Layer 3 of a small transformer language model trained on English Wikipedia (8 layers, counted from 0, width 128).
Take only the direct path to the model's output, skipping the later layers: a vector added to the residual stream pushes a token's score in proportion to its dot product with that token's output vector.

Output vectors of the tokens that the questions are about. A number n stands for n times 0.008.
"d": 22 3 13 8 -19 -13 -36 33 7 15 -30 -22 -7 -8 -23 -35 7 17 -14 -22 23 -14 -6 34 -17 11 -43 37 -13 10 14 24 2 33 -33 -5 10 16 33 45 -26 -12 26 -16 2 -3 48 -25 16 20 -27 16 22 -44 -21 -27 18 16 7 -5 0 -24 -14 -24 -18 -19 11 8 27 6 20 -40 -13 -4 23 -9 5 9 1 49 -10 10 -4 -55 -19 30 -1 9 23 35 -11 13 37 -30 23 -24 -5 9 16 4 30 10 -3 16 -7 -52 -22 -19 47 2 5 -14 33 -5 -4 -21 -21 -4 36 14 28 -8 2 -33 1 -46 -41 16
"W": 5 10 -25 -1 -4 -36 -14 0 -1 2 -33 2 -10 2 4 9 -22 3 -26 26 -5 14 7 -24 -5 29 5 37 -2 -21 30 -11 -11 -22 -32 -16 8 33 -1 -25 15 -4 15 -1 6 -1 -30 -23 -24 13 -18 -41 5 22 -19 6 7 -3 28 -2 14 -23 -19 -8 -7 -20 6 26 -44 16 12 -31 38 22 -15 -5 3 7 -7 1 11 -10 -5 -19 0 -6 13 7 12 24 -3 16 38 -30 -10 7 -7 -7 3 -29 2 2 30 -1 20 -33 47 -8 27 5 16 35 -5 11 14 3 10 45 -27 -41 25 32 -2 -7 -3 -1 6 44
"ased": -23 -16 -61 -14 32 -1 -28 0 18 -44 -63 46 7 -14 -9 38 -17 2 -15 5 5 29 -31 11 6 2 -49 21 -38 17 63 -3 -51 9 -15 -14 17 -17 2 6 -18 28 -6 -1 10 -7 -7 10 -17 -6 -13 -36 -19 67 8 -26 26 19 -25 -20 12 -2 -46 -5 -27 41 -44 -8 -23 18 -2 -35 -20 -38 40 20 -5 13 2 27 -8 -3 -39 -41 15 -32 19 4 10 24 20 -18 30 -43 31 66 40 -26 -43 45 -32 -9 76 -26 -9 10 3 6 35 -30 -9 -12 21 9 -28 5 -49 -13 -21 -14 -28 -13 -8 -13 -3 13 -52 68
"00": -35 24 -43 -4 -36 -11 -42 -14 6 -11 11 -24 16 10 -36 26 14 7 27 -14 -6 19 -50 -46 13 -16 13 -11 -33 -15 -8 41 -3 -2 9 -23 -16 22 10 -17 0 -59 -1 32 25 -22 -2 10 20 37 10 -57 16 -26 -28 42 6 12 10 -6 6 -30 -29 32 -14 6 -41 12 26 -39 32 -23 -4 -19 -3 27 1 7 -5 -14 5 19 -45 -15 -44 -11 -48 -19 -3 42 19 -31 16 -47 -17 -2 -10 6 -24 -6 -28 -4 -18 -37 -5 -31 18 15 17 13 -8 4 -1 -15 -16 -5 -10 31 -1 -59 40 14 -7 -14 -10 -10 -11 2
"qu": 76 -6 -19 1 6 -8 -64 -22 -1 1 -8 25 16 -41 15 19 3 27 -30 11 34 -31 -15 -29 14 19 -38 -16 5 -2 -27 16 28 22 -27 -35 0 -24 -23 -36 23 -27 12 -2 22 -7 -7 1 -19 -7 26 4 -11 -4 44 -15 8 23 -34 14 -36 -15 16 -3 10 9 15 4 -31 23 18 21 -11 12 25 0 -4 -27 4 11 22 59 -34 -19 -30 -22 44 -4 -14 10 -9 -5 25 21 25 5 42 -20 -6 -2 -14 -11 -5 48 -20 -31 46 -19 18 21 21 -12 -17 20 -15 36 -2 13 -12 -33 6 54 -2 -26 4 -12 -42 37
"y.": -18 31 16 9 6 -12 -26 -30 -23 19 -62 -15 -8 -45 10 54 -36 22 -29 -28 -3 27 -5 -14 -1 -2 -9 -65 -61 38 22 3 5 13 -29 -6 -14 -7 20 1 -11 21 -37 28 38 14 16 -5 -12 -1 6 -31 10 16 11 -21 29 12 -9 8 19 -10 1 31 -2 -55 -8 -70 24 11 -28 -5 -5 -95 23 2 11 -48 -19 -19 2 36 -46 -7 13 -24 -25 -19 20 48 -10 2 43 -29 8 58 16 24 1 9 -28 -1 54 23 -41 5 21 17 32 -40 -15 3 2 -12 25 -20 -12 5 6 4 55 23 -5 2 6 -14 12 -14
"|---|---": 10 46 -1 -10 37 -10 -53 -16 14 6 -81 17 -45 -20 -67 12 -17 10 -37 -7 -12 47 -17 2 26 44 22 14 -72 1 6 29 -2 28 -13 37 18 50 -27 -16 -4 -7 -8 45 45 -9 -54 16 -30 47 -6 -25 -14 5 16 48 -34 23 -14 -45 -8 -16 0 65 10 19 -36 -12 1 32 -3 -44 26 -11 -15 1 -23 23 2 28 15 -10 -17 31 27 7 11 0 1 -33 -8 2 46 -41 12 -11 67 6 -19 9 -14 49 6 -29 -10 -13 -21 -2 58 -37 5 24 30 -8 -27 0 -3 58 23 -4 -1 0 -8 -1 -6 -64 10 9
"ier": 24 11 -5 -11 20 -4 -16 -2 15 4 -62 24 -32 -45 9 57 -10 -9 -5 9 -4 8 -10 -43 15 12 18 -39 -21 -19 -20 -31 15 -16 -31 51 10 23 -38 2 -7 -1 -9 9 -9 -1 27 -13 -25 -19 -27 -56 -2 40 21 11 -32 -1 -1 -31 8 -4 -7 22 -13 -16 2 1 20 14 29 23 20 -20 1 8 4 -4 -29 -19 -15 20 -6 0 13 0 8 -42 -7 30 2 -27 -6 -18 17 -16 -9 26 -38 32 -75 0 4 21 -45 9 41 -25 25 20 -18 19 5 -11 -26 -3 -7 5 21 -11 25 21 0 24 1 -36 19 -3
"est": 7 -7 4 0 4 -48 -68 -36 44 50 -32 56 -3 -7 28 -12 33 -34 25 -49 -17 40 7 -8 0 -7 -50 -20 -22 -1 59 2 -21 -20 -43 5 18 11 -44 -31 9 9 1 8 -29 23 32 -1 19 12 0 -20 27 22 -19 4 -52 3 -42 -13 12 -17 -5 -12 -11 8 14 -19 -23 -2 -18 -14 1 -41 30 1 7 -3 43 22 -32 -9 -1 35 -32 9 -45 -7 -26 7 -8 -7 9 12 -8 -26 3 -8 0 -11 16 -24 -11 2 -10 8 17 -13 -22 15 31 6 16 -19 -29 4 -36 -2 -1 -37 19 13 -1 -9 -1 26 -49 6
"amp": 21 -31 -9 -25 23 22 28 4 36 -30 -15 -24 -2 -13 5 9 -23 7 -5 -22 14 0 -20 -14 -29 -31 -20 -51 -28 -22 12 48 -7 -3 -23 11 -12 38 -65 20 7 -2 3 27 5 15 2 12 5 17 -32 -25 29 -9 -1 9 23 12 -4 10 -30 8 -2 -8 -14 11 -8 -25 -10 24 -3 -10 24 -24 -14 10 16 5 21 -31 18 23 -22 31 4 -9 -13 11 56 26 10 -11 -17 5 2 10 20 20 2 28 -36 13 51 7 13 25 -8 -10 24 -34 14 9 22 42 -12 2 -9 10 24 -31 9 21 -2 -74 -18 -32 17 10
"duc": 31 15 -56 5 -24 -12 -28 -17 2 34 -67 12 20 -17 -60 2 -12 33 3 -6 -28 16 -20 20 35 15 -19 -16 -33 15 22 38 -35 29 -36 -13 5 -8 12 -19 -24 -8 5 38 6 2 13 33 -21 16 7 24 4 -7 51 2 54 35 25 1 3 -45 -41 -9 -1 19 -46 7 -4 32 51 -24 0 17 -5 16 -5 5 45 42 -18 38 -45 -29 -27 12 35 -1 -15 6 16 -11 33 -78 -7 -20 48 23 -6 56 -27 6 30 10 -41 -28 -2 18 24 -25 -59 -2 54 -14 -12 44 -31 -6 -7 -22 -4 24 -5 13 -38 1 -16 5
"|": 3 -14 32 12 17 -43 7 16 14 -12 12 17 -15 25 28 10 -55 49 -48 10 -47 -25 -35 -3 26 35 39 -5 -44 -24 37 36 26 9 -8 32 43 31 -35 -51 -12 16 18 -15 36 4 -19 -14 -10 60 6 -46 19 -17 16 42 2 18 -28 7 36 -8 -19 6 28 1 -10 24 -27 -16 -21 -36 17 14 -12 3 1 17 -1 44 27 23 -24 -4 1 12 8 -8 27 -13 -16 -7 22 -37 9 -29 16 18 -18 46 -55 30 36 -15 10 -18 -6 27 8 -1 11 57 18 -12 -7 -21 -24 14 -6 3 28 10 -6 -18 -5 -20 38 44
"000": -17 -4 -52 -42 15 -30 -45 -22 32 -4 -4 -1 13 27 -23 56 20 13 1 -12 -18 32 -11 -50 46 14 -3 19 -51 -32 -5 49 -43 -3 6 -27 1 16 -2 -27 -41 -52 13 10 41 -24 -11 5 28 26 -9 -47 16 -7 -9 -2 15 26 1 -15 2 -26 -16 51 -4 -31 -20 16 12 -35 28 -42 18 -35 11 21 -4 -9 -2 1 29 7 -18 40 -36 -16 -42 -20 -12 12 6 -14 26 -37 2 37 -8 -20 -26 -18 -30 -19 -6 -39 1 -37 20 13 17 -31 2 6 20 28 -14 -5 9 10 33 -62 40 -23 -5 -28 -21 -39 14 2
"ason": 66 -4 10 -7 11 -19 -29 10 16 17 -25 5 -48 -75 23 8 -20 -11 -19 25 -22 57 18 -32 54 30 19 -36 -42 -12 26 31 -34 -15 10 18 28 4 -37 -35 -5 -16 29 33 42 10 13 17 -43 42 -7 17 2 -5 21 1 32 39 -29 -13 23 -9 -13 19 -22 4 19 -39 -29 16 -22 6 23 37 -25 -5 -34 -24 24 -2 10 -32 -56 -18 19 -40 30 44 13 -17 -12 -7 2 0 -21 29 11 -1 4 16 -10 39 39 10 -2 -19 46 16 17 -12 -29 -20 12 5 -22 1 8 9 -44 -16 -11 58 -6 -45 4 4 12 49
"iam": 32 -4 12 -29 51 -5 22 20 14 7 -46 31 -54 -51 -19 -9 -24 0 26 50 -5 54 -14 -57 18 26 -47 -9 20 -5 -8 30 0 -13 0 8 19 23 26 -5 -19 -3 -19 -14 12 -1 26 14 17 -17 16 -26 -20 -5 -17 46 19 -3 -15 8 4 20 -17 34 -5 42 42 -19 -8 40 4 -19 -1 4 -29 53 -5 33 15 8 -9 -10 -36 -4 18 -49 -15 -4 11 13 -3 -39 1 -3 -12 21 -9 27 -4 -8 -30 57 53 27 -9 -16 47 28 24 -20 -27 24 15 1 5 -20 -17 41 -4 -24 78 12 1 -18 -10 -47 -25 18
"am": 13 -15 -15 9 -6 -23 4 -2 9 -9 -36 -3 -15 -40 -30 -27 6 6 20 -5 -14 6 11 12 -18 -27 -41 -20 -15 13 4 39 -48 -19 3 23 12 28 -30 -14 -11 8 4 8 4 6 -6 -12 1 1 -44 -2 7 -25 11 34 11 -1 -22 25 -32 26 -8 2 -16 22 25 1 -4 35 -29 19 -2 3 -3 9 -42 4 12 17 -9 -5 -27 -13 13 -41 5 30 40 18 -4 -37 -18 3 19 29 7 -17 22 32 9 10 4 -1 -12 13 -8 -16 3 3 1 14 -3 25 -31 -4 -4 -11 13 -23 14 15 3 -20 -20 9 -5 -23
"p": 31 -27 13 4 -35 13 -1 -1 -20 -4 -33 -22 1 -44 -3 -6 -2 18 -34 -14 23 5 16 -6 -7 23 -33 30 0 -18 5 25 -12 12 1 -26 -24 -13 22 4 -3 -11 -6 24 -7 15 60 30 2 29 -27 -6 -5 -30 -9 26 -15 -5 8 14 -12 -41 -44 0 -16 -8 18 -9 28 5 26 19 6 7 -6 -22 -18 -19 -31 41 18 51 1 -13 -36 31 -2 16 -19 -22 10 -52 -11 4 -2 14 62 42 17 -34 -56 3 26 0 5 19 -20 -8 -33 26 13 12 -4 0 0 -19 11 -10 11 -8 -18 16 0 -26 4 -11 -15 17

Each question shows what one neuron of this layer's MLP adds at an activation of 1. A number n stands for n times 0.0032.

n10: -35 7 0 4 3 -1 -7 2 -12 11 27 -41 29 -3 -2 11 2 -13 -7 22 -28 -9 22 -33 35 -7 8 -33 13 -27 4 28 4 -1 -9 -15 -30 9 -5 -10 14 -20 -44 -22 -1 13 12 1 -5 19 29 8 24 38 -19 -3 25 17 -19 -30 20 9 -14 6 -20 -10 53 22 2 -20 -3 44 -14 18 -39 3 -21 -17 22 -30 -19 17 -6 17 -17 -14 12 -14 1 16 7 -17 -29 -9 12 -34 -37 2 -12 4 8 36 -5 3 -27 -21 -3 -10 31 -34 12 -10 1 -14 8 19 4 -37 16 -11 14 19 2 11 -18 -3 31 -4
Pushed up most: "00"

n27: -16 31 -15 -21 29 12 13 21 16 4 -28 6 -24 30 -6 24 -13 3 2 -21 7 -19 12 15 -13 36 17 -4 27 22 4 -6 15 -11 8 30 10 2 4 23 -18 39 -35 12 37 14 10 37 -15 3 -13 -11 -2 -6 -44 -7 7 23 -21 -12 -2 -24 42 13 -46 11 2 -1 13 20 -3 -7 -10 -41 40 7 23 -44 -34 27 45 -13 15 -8 -36 -29 -9 16 5 16 4 55 10 -6 17 40 0 5 8 -17 -4 2 -1 -8 30 24 1 -19 -3 1 16 -1 -29 13 27 1 4 27 3 15 -9 -5 18 6 -8 -1 1 26
Which three tokens does it push up most, strongest first? "y.", "ased", "|---|---"

n150: 20 -6 48 6 1 55 -23 -6 57 -1 10 -23 -22 15 -30 14 14 26 12 43 16 -16 1 -15 14 -7 0 -16 -16 -6 -57 13 8 8 20 -11 12 24 2 -2 18 -4 -19 17 6 30 1 -8 -33 -10 31 -13 8 18 4 -32 -11 -18 -11 26 5 10 -11 -35 -5 2 -4 0 1 -18 6 -13 3 13 28 22 -35 -6 21 -22 12 -26 19 8 -12 27 78 -2 -1 3 -4 25 -27 -4 8 -7 -13 15 -16 6 34 -9 3 4 -9 -5 36 29 -8 26 -11 -15 16 27 -19 12 -9 -13 6 2 32 -21 -34 -6 8 29 1 5
Which two tokens does it push up most, strongest first? "qu", "ason"

n221: -24 -3 3 23 7 15 12 -16 -7 -7 -2 17 -8 -11 31 25 -34 -10 21 7 38 -3 -12 -3 -5 2 24 19 9 -24 -23 -16 14 0 4 -9 -4 6 -18 -33 25 -32 -21 1 5 22 25 10 23 -23 -21 19 15 3 29 17 9 21 -6 21 -29 11 25 11 54 2 12 -18 46 -25 7 -16 -47 -28 3 -10 -12 -26 23 30 -22 22 47 -8 19 13 -2 18 12 10 -14 35 -17 28 23 -40 -5 28 -6 57 10 -38 5 17 -57 -13 -8 8 26 -19 4 -8 19 -41 -15 17 1 43 40 -16 19 -24 11 5 15 32 30 -5
Which two tokens does it push up most, strongest first? "ier", "y."

n190: 14 -2 0 -14 20 66 29 -6 2 -31 -8 6 -7 -36 -27 38 -3 34 14 -21 -9 -5 20 -4 -26 -7 5 12 0 -8 -2 -22 -10 9 -39 -16 3 5 -7 -33 14 19 -7 15 3 -23 23 -33 -25 -8 -25 7 9 25 -28 -4 29 -8 -2 -27 12 3 -39 7 16 -13 -9 17 28 1 6 -35 -20 55 -28 27 -14 49 20 2 -1 -11 41 15 3 -13 -12 -15 10 19 7 25 23 2 13 27 12 -21 25 6 12 43 2 -5 35 -7 10 -2 10 14 -12 36 -10 -9 -21 -12 -25 -44 -23 -15 21 -36 -2 21 9 16 -34 4
Which three tokens does it push up most, strongest first? "ased", "iam", "W"

n260: -14 18 2 -16 -10 16 -2 28 47 -3 -39 -14 11 -8 17 -24 5 -29 -32 -31 -13 -2 8 -29 18 23 11 26 35 6 13 32 18 24 21 37 16 -12 -10 25 -1 -33 -5 -16 25 22 17 -21 -19 24 9 8 42 -5 24 24 -3 -5 -1 -17 -8 -5 10 29 13 1 -20 -22 1 -45 4 28 9 33 -59 31 -15 36 5 11 7 -1 21 35 -13 5 26 18 10 -5 21 -1 -27 7 27 -2 14 41 -15 -43 -5 17 -33 4 17 -2 -30 12 29 13 -19 13 -3 9 -5 10 21 -44 38 -11 -28 -18 11 13 -5 -10 -15 16
Which two tokens does it push up most, strongest first? "|---|---", "p"

n217: 14 -4 29 -26 33 -31 -1 -23 -3 -13 1 -12 -28 -24 47 -8 -29 3 15 -12 9 8 11 39 23 -13 -9 -14 -12 -31 -27 8 8 -4 -18 -1 15 -24 -34 -15 18 -49 -19 -22 4 -47 44 -15 7 -8 39 4 26 -23 -15 6 67 0 6 -24 -20 35 10 -24 29 18 -33 -9 10 13 2 -12 -22 33 -1 7 -8 31 28 5 12 5 -7 13 -4 -14 -16 12 27 -4 3 -4 30 9 15 -16 18 -18 14 29 -12 -1 -8 -14 -18 -2 22 -13 -10 2 31 -18 24 -15 7 27 7 -15 -8 -13 19 25 13 0 -18 31 20 -3
Which of these tokens does it push down most? "p"

n120: -3 -8 27 -6 21 -7 -7 10 51 6 -30 -22 -8 15 32 -3 -6 -1 -10 -34 30 9 -18 -24 5 -14 3 27 -10 17 13 -5 -16 -48 -7 -2 12 16 34 17 -12 -27 -9 -8 -5 -1 -5 -14 -21 36 29 12 -12 -33 18 8 13 -33 -2 9 5 19 7 -12 -34 2 -12 -1 26 54 -6 -23 30 11 32 -18 -28 -16 -20 15 -8 -4 34 23 17 5 -26 -6 -2 -42 -6 -14 9 0 10 -43 14 -43 11 -23 15 -42 6 20 21 -5 3 5 -2 -4 -6 -20 42 -48 -3 41 26 -2 40 -2 5 8 -3 4 -2 3 -20 -44
Which of these tokens does it push down most? "ased"

n265: 0 22 -9 16 -19 -5 1 35 6 -9 45 -7 1 21 14 7 -18 -15 -30 -9 -22 -28 25 -31 -26 1 -39 17 10 -11 33 23 -2 17 -6 -9 2 13 9 19 -3 3 -13 -10 24 -14 11 -18 9 29 6 -12 -32 44 1 26 40 3 4 -29 4 11 -1 43 -28 -13 -28 20 7 -11 -12 -13 19 -8 -12 -3 22 10 10 27 29 -15 -6 19 -17 -9 8 6 30 6 -15 -28 -4 18 -30 17 28 19 15 -19 -62 20 -1 -26 -13 2 23 13 -36 -8 -35 24 1 22 -8 12 28 -30 -15 0 3 1 17 29 24 -36 3 26
Which three tokens does it push up most, strongest first? "|", "000", "p"

n17: -13 10 14 -28 -2 -18 18 16 29 -24 4 4 -12 14 6 -22 0 -19 30 3 8 -38 -3 31 16 9 39 6 6 -17 8 22 -27 37 -28 -11 25 3 -8 1 13 25 -11 18 15 -2 -36 -12 -1 -23 10 1 -7 11 19 -9 -10 -8 7 3 -6 3 9 -30 -6 1 -33 -9 25 -24 37 -10 16 -32 6 -14 6 -28 -28 -2 6 -13 29 19 13 -18 -22 16 35 -19 -8 20 2 -36 41 50 10 32 31 9 -16 -7 -48 -7 34 14 19 36 -7 9 -13 -33 48 -6 8 -23 21 -27 -33 24 9 26 22 -6 -3 26 8 -32
Pushed up most: "y."

n177: -2 -8 11 -27 -10 -7 -14 -12 31 -13 -17 35 14 25 10 34 24 19 -8 -30 -36 -12 -53 9 -5 19 18 14 -5 27 -3 -39 -2 15 12 17 9 -17 -2 -7 -7 13 0 -23 1 16 -7 6 -31 9 -26 -7 19 23 26 -15 6 25 18 -21 18 -15 23 -33 -24 10 -9 26 25 -22 5 24 1 6 22 21 14 -2 -6 -8 -14 10 21 4 -17 -28 22 -23 -5 2 -1 32 15 4 -5 -1 32 22 -26 -1 20 5 -20 -41 -22 -24 22 28 -11 -43 -2 -14 30 12 5 40 -52 37 -4 3 21 -50 -13 2 23 9 22 27
Pushed up most: "ased"

n248: 39 -30 -5 -29 -31 -3 -17 -19 29 11 3 34 -6 6 -4 -18 2 -23 -17 8 5 -9 8 8 40 -10 -12 -34 -7 -30 43 -2 15 20 -36 20 16 1 31 8 2 -14 11 -36 -3 5 -31 -5 -10 5 -24 8 -16 6 -13 -2 7 -31 -39 15 33 9 -16 -16 -12 0 18 -1 7 -19 10 2 -5 -20 -3 -5 -17 4 15 18 -9 -43 39 -12 15 12 -34 15 -11 8 24 -6 7 11 25 14 -4 11 -37 -26 -8 -6 -8 -25 7 -6 30 -3 -11 -12 1 29 -34 -12 -39 -13 -17 19 43 8 4 10 -32 14 26 -18 -5 -2
Pushed up most: "est"